Layer 8 of a small transformer language model trained on English Wikipedia (21 layers, counted from 0, width 96). Numbers have three digits each and are written without spaces.
A neuron's activation on a vector x is GELU(weights . x + bias), where the dot is the dot product.

Input weights of the MLP neurons that the questions are about. A number n stands for (n - 500) times 0.00097.
n15 (bias -0.042): 552368589582347466568455290258451598602581434513460407432614732588445354416467609372677454515511462655544310473637525533346464397411477535493678551509533472762356575313436428383758528462469581470811576413619324428468654572376680376438619517471671353299667520565591467565420381408387547409
n18 (bias -0.043): 468450626564280381354346523264624481625606311576526463392479501601555310558561641440647527457398523573485361448471430530402549425365327493536736554531584422564416561719405566337529464388466652429580542539582336327406522380403633397328661615519530464335550577541680426606525466427538511332
n19 (bias -0.056): 711384378520564535681453496625720243593299575469418284404524702332482374560735462492340482481468530973543406404769458671521653482550438437467618456477491336521510478637533455420626389389453401484475328278546348713566311701456568294283616571295533591388600588536423484533566673467531354295
n25 (bias -0.043): 587530575629390631560316458499623649561266528467321394548594716646434431320616635433681438502694694619512460264559492510666433681457252365592496555476530523457461356282420326686358513508365543415494583580596371579338467717563403477398414658387381422306494646704563267525612511342519332636
n38 (bias -0.036): 449424506444594618444444576380643643551563516695517693567591563444480518396461447407477403563643320500488345448465554419411548592412347441622491489604522489501326594376544501483528497409534600671474470391494591548562654555440477472494612675449448536481427465585506568375541562370588388453
n40 (bias -0.028): 424384587510530485469231532301594511646544363535439354529346523590436316460449650452756455759512452525565367530551431422517637466414285377530641510531702459514337590623651384365534562559459550484524590393647558318555753530410671417422631575420565421402495637595392406520574385451459494457
n59 (bias -0.032): 687190588501326208521326549503551554602530326479561441601355437640592437501717917511621611689321500478585668650467260685524404386411164460600810488543365288556435434545518251169404393274351386423514700183576572548473741412607622618415575581397690575620318449454412505335553334760261491536
n80 (bias -0.032): 496322458341460555601361520422658530557328457584439283529667680535459470492527533400666686673574577485567604604420623469552456545434405413617744497400590516457613379410548431688455482319476683383571644449659285618299277571718518356228504621312376389503440593514563525347621614490478327470
n84 (bias -0.042): 739536707600299567521521470580566391594509465340529288430494541595540398504735788345449536597377732571549340603657252614468491337286359497582725399491585365581180581563427276559569411337365646412403377458482571580342708394366488432333702491197612564457538639501828476505558337610339384603
n87 (bias -0.006): 392371601436429490332367433522587589554311499402540651635524591567455473360477439430695547558455466429553599471330294420306481446475313528510457476557341396649587532448454709478562629540521388625527510459546398698136748424559504586421650638579505673588551596657586615337425451546455538453
n109 (bias -0.048): 377381575434291393479395393434719579535505442528510594456603607531543356449632515414754515529383467529541438479464396393516647487402416423519654629632516413595269517585700549481424584374496443625518618351523475395395750489425690468329600573352612578573624447451548647384490459389434526398
n114 (bias -0.029): 480429574517329525496462457344479415526545570469589582548583528675581517412479551408403319462529568601568315406571480646419721600460393592391608486412323375575303535373546538440625569450531548510585462498497611536314493604488418415480533452492538582497494565425497395510510564519587459556
n151 (bias -0.049): 508656536570369549472431449494840361651481500352492545558367344363415435528622795429716425485520436650374708621509402292554555621460437271641634553639499593474499611522478395392479204410275303547532542557645270343589445581582554484463578769247532330582395461454272312597515438488517490517
n166 (bias -0.023): 514502744452273478604574407523464340592471345509546539391497417498320276463667537445401609592442737585633595455428417375506321530532473542398688429463534393514560347591415481710435392584556459487595384488480375585311522484461462228432548554374730736523616416586698312596449578481585657380
n187 (bias -0.032): 591293642529485500512433570353592432610574528477457254453451380430551449475598662374727511351546365428470494480591422590602419549294490424561545449600585603414518569440471583417333461448509408593668608291617316305541617462448469585283509543352481382637428475613387341610683516613602532505

Each question shows a token from some text and the vector x that enters the MLP there. A number n stands for (n - 500) times 0.02.

"-": 458538422455474438500517517484471496475550510537610509480576537493516487530481462709515448508490482510572464524495486445487559530506520604485544529522516501507439584516497479470444540493575452500527508556201482508491515526477463501497449477497490498505514482515448496501428529446529511470
The neuron with the highest activation: n114

" to": 528503501541509519523502548534472513530498501520597499547478530501513456570512501932492495474468485479519478500484477517517498522516481490489528502470515458452531563512470493499440509458500457482394509503311516511554435498443494420460492496480460509527480446495490490488512553466489517508
Which two neurons fire most, strongest first? n19, n59

"i": 468521435505490456450481524539448501486460562519546574581520504531534496481251517712514501462483512447557485521476478516500482437563523559459475460484463539499516571520443523533487546470531440526374503576354558519441581513461493492483503492528501533512448526500503481519455563475519504524
Which neuron fires most, and how strongly? n87, at about 1.6

"ss": 465465416439536533539464527470503522449500536544616464520556548537501485519261453741541480539522464432533480564439586502523514492462543547495507440496529487413499558531517538518471536510483499504414499563407496471480467547510480462495442497539481497517420505465419503551504559453511489572
Which two neurons fire most, strongest first? n80, n38

" Conc": 488494391490544564542527567470491476525512509465611435529505478452579510570372411677463520437499447546463516489479636442456592549514579539464443548497518520403489543544463490471469505434494550431578454473471492586574412528486438474491427454551514435441483454518496558555523536480509503476
Which neuron fires most, and how strongly? n19, at about 0.85

" of": 515491502506464459552486527536475504572503494515583524526485483518562479520495500914549487510488479467521494489471484546538436499492485488498571440491504456453461547518457512481488513501473415525421537501306540453538486465465496444489426457503470516525512451518512515483499557475515541507
Which neuron fires most, and how strongly? n59, at about 1.6

" 41": 547477496526498476456510487443507526521489523553587539568537482528510443460355474699517473414483403522506441467471544500446526527485519579440474510498532540543497605523510501484523521507545525510530469561246493513506505500462550454526506449529488455482505499498475582548424503457473518479
The neuron with the highest activation: n15

" the": 530517511420508442467487554498479468455512498557562513497524510498497478493516491886533486524501522519505482515433531498535494453476541494472475499511450532515511543482454498478532549502501462485486479510220450518504549517467483560529506563533476474503451464517492509483517505486486523481
The neuron with the highest activation: n87

"=": 531629511537512543477482532477443479515505560568573446476521539509487557516486503758525477459510518471577457490516496493496553501486493526502510516510492506411504604512497507521471518505510503501506531551262446522461466462453424433524416397522444497452476549460465551521497533422484491534
The neuron with the highest activation: n114

"u": 480518435483503483480491483513497512484450537545570528543533530539518438494226539716479507432511503485562457477484444470484529496503486550462503494499481511518509590543481482504482538442560471538404480595334545495485508517474537530525488505537484526466458520516505486497479554448529507523
The neuron with the highest activation: n114

"uses": 434516429524515516494431489477532532420457580544602525520494490487505527538340518761526441540559546476470453486461537496500538569584513480492507534461473568480495550513532477456490520477524515502380457599355538458565418551479472520503449461520450531438402508506427481518534565462557495530
Which two neurons fire most, strongest first? n38, n114

" whole": 537566488540515470500478560487518523493527510523553542489485468502524524490331556822495487486528497499489501426508469455537460487573561460453481488520532629472442545530454525449460486469534484537384463544326488476528495559453471511449454555509443541462467432554483504477505520506564496509
Which neuron fires most, and how strongly? n38, at about 0.3

" Mal": 544483470511517520487495504429440512508500516570581461499496517518516460489224547684456502459531477491518441495487582473511505394484564648489531510477561517426485552519477489527461534497522525463492509520469475520503572433459484495525547457593481511547477486479501560547448512416501504494
Which neuron fires most, and how strongly? n15, at about 0.22

" ret": 483486397470509443472529535551459503493532590529593453478464510535607401530439391769487546497517492440506471501536548501513579503484614539447508472473571490393543507494437533487437524440526503424423512536501465530559431492481448437598540476450469448433447513526501519530574522532537502493
The neuron with the highest activation: n19

" US": 483559449508435486468532508444446486469523537574588590504467547535537523529359400803526453470505521485468492438465543480417505464495510570450466557455509534512451546496485508491471577563510493522502478537320508546492512444504506448453487481593552518444563499492490526464437478495518540510
The neuron with the highest activation: n114

" II": 527518504526478523464465478487540509484472488566592533509540551501500439449274523751478464512508474497515429493465469504479515458518469562417533532502520518479498597517509503444481535516512496516481492549292519525490530555479509498446445492548486542519491535500468518491459504441542511536
The neuron with the highest activation: n114

" di": 498579458507483493510512513460441435558483569574604456433469545497493425516332498665507456533516468532544448453528520462500476437550572630457531558483583475509485598570486548500482507505514479468476499450406522523501565469373482473462475469496507554472504454488500611487496487434522517475
The neuron with the highest activation: n15

"ed": 479525493489512487505454435522512513488496506468528504504470484517494477502365541833521478511494459509575475625441568463548528521501559493522472488497513536508471574531461506456568501544468511499335466600397533413515478552510473479568453493479475527427460428489478493515465603458471504554
Which neuron fires most, and how strongly? n151, at about 0.11

"t": 483505459521497474483502535457528502502529538555554527484527516506504423537304473706499473459511505469544467641531543489504513464478524527484506479529501554462500616530480519493546539472514449498324576588348511442471454471485511462506517485513480494433470520492527455521481533464545463547
Which neuron fires most, and how strongly? n18, at about 0.26

" forced": 474535478505513469496508470524492480497555530416603530512409494508535498518436525849565464514469390489504468507485489452525591517572579486472513549457474542538519581542507470445544472532457471487482513511412520435558481546494501506540483515507454425460418443471371479516532537467460528501
Which two neurons fire most, strongest first? n151, n40

" poly": 487575445520438485544499516427478462560493551546594537429414506529516449502271531721534474493506494471528479471514474480474477410546555618455506557466573509500449573573492512446432531538514464488494511495423500494519582489428492529473463485528479512498506471530465567538463508486515530466
Which two neurons fire most, strongest first? n40, n18

"mm": 515474457495541545545462497490453517536499490540586454502547527563496452484247517755514480521496466456584442513427570457557515512475493572480508444494540487432492575535483489494474520533504528494434499576389512471509464564477534482499464548487433461490456499488478508516526506459542481531
The three highest activations, in order: n40, n38, n80

"gu": 515472397489561475611506543488431480485558530462642461490555513517549509510325498625461462450490387460504457479514577529550482436471579598494485444485532508413482582529515584504462469533540504526522525488454488441571485464463472485499456475517475425546473472455419520591510567475491566494
The neuron with the highest activation: n187

" Mo": 517552416473494487477473555444527536495467493574621490498538531496526419528271494655482495518508449544502449490461554467550519406516480659478522527524503452452490564550493493490479562398517499450490520549402493497554534466452495490509446497588508521512522463475510513542464499430530511496
The neuron with the highest activation: n18

",": 500495486499491490520518453505459429528449576528582554475533485511494454497531486792464493416528490512547469491477515481566485479522543566453572490463506493486477553505492486527500555516520515492393491541189503479488496485474525490509479466495528512514482481484485492524483552468563480537
Which two neurons fire most, strongest first? n166, n114

"Br": 486506430430491551488438534449454503528503478565591515493545530513467467492250519733502513503513498504533472507466625482533498428434525573512565480466542577399511544552487474506482495515549497455500506530404481499500453549553469483532465533558451441524489503501517496563464526448528467501
The neuron with the highest activation: n80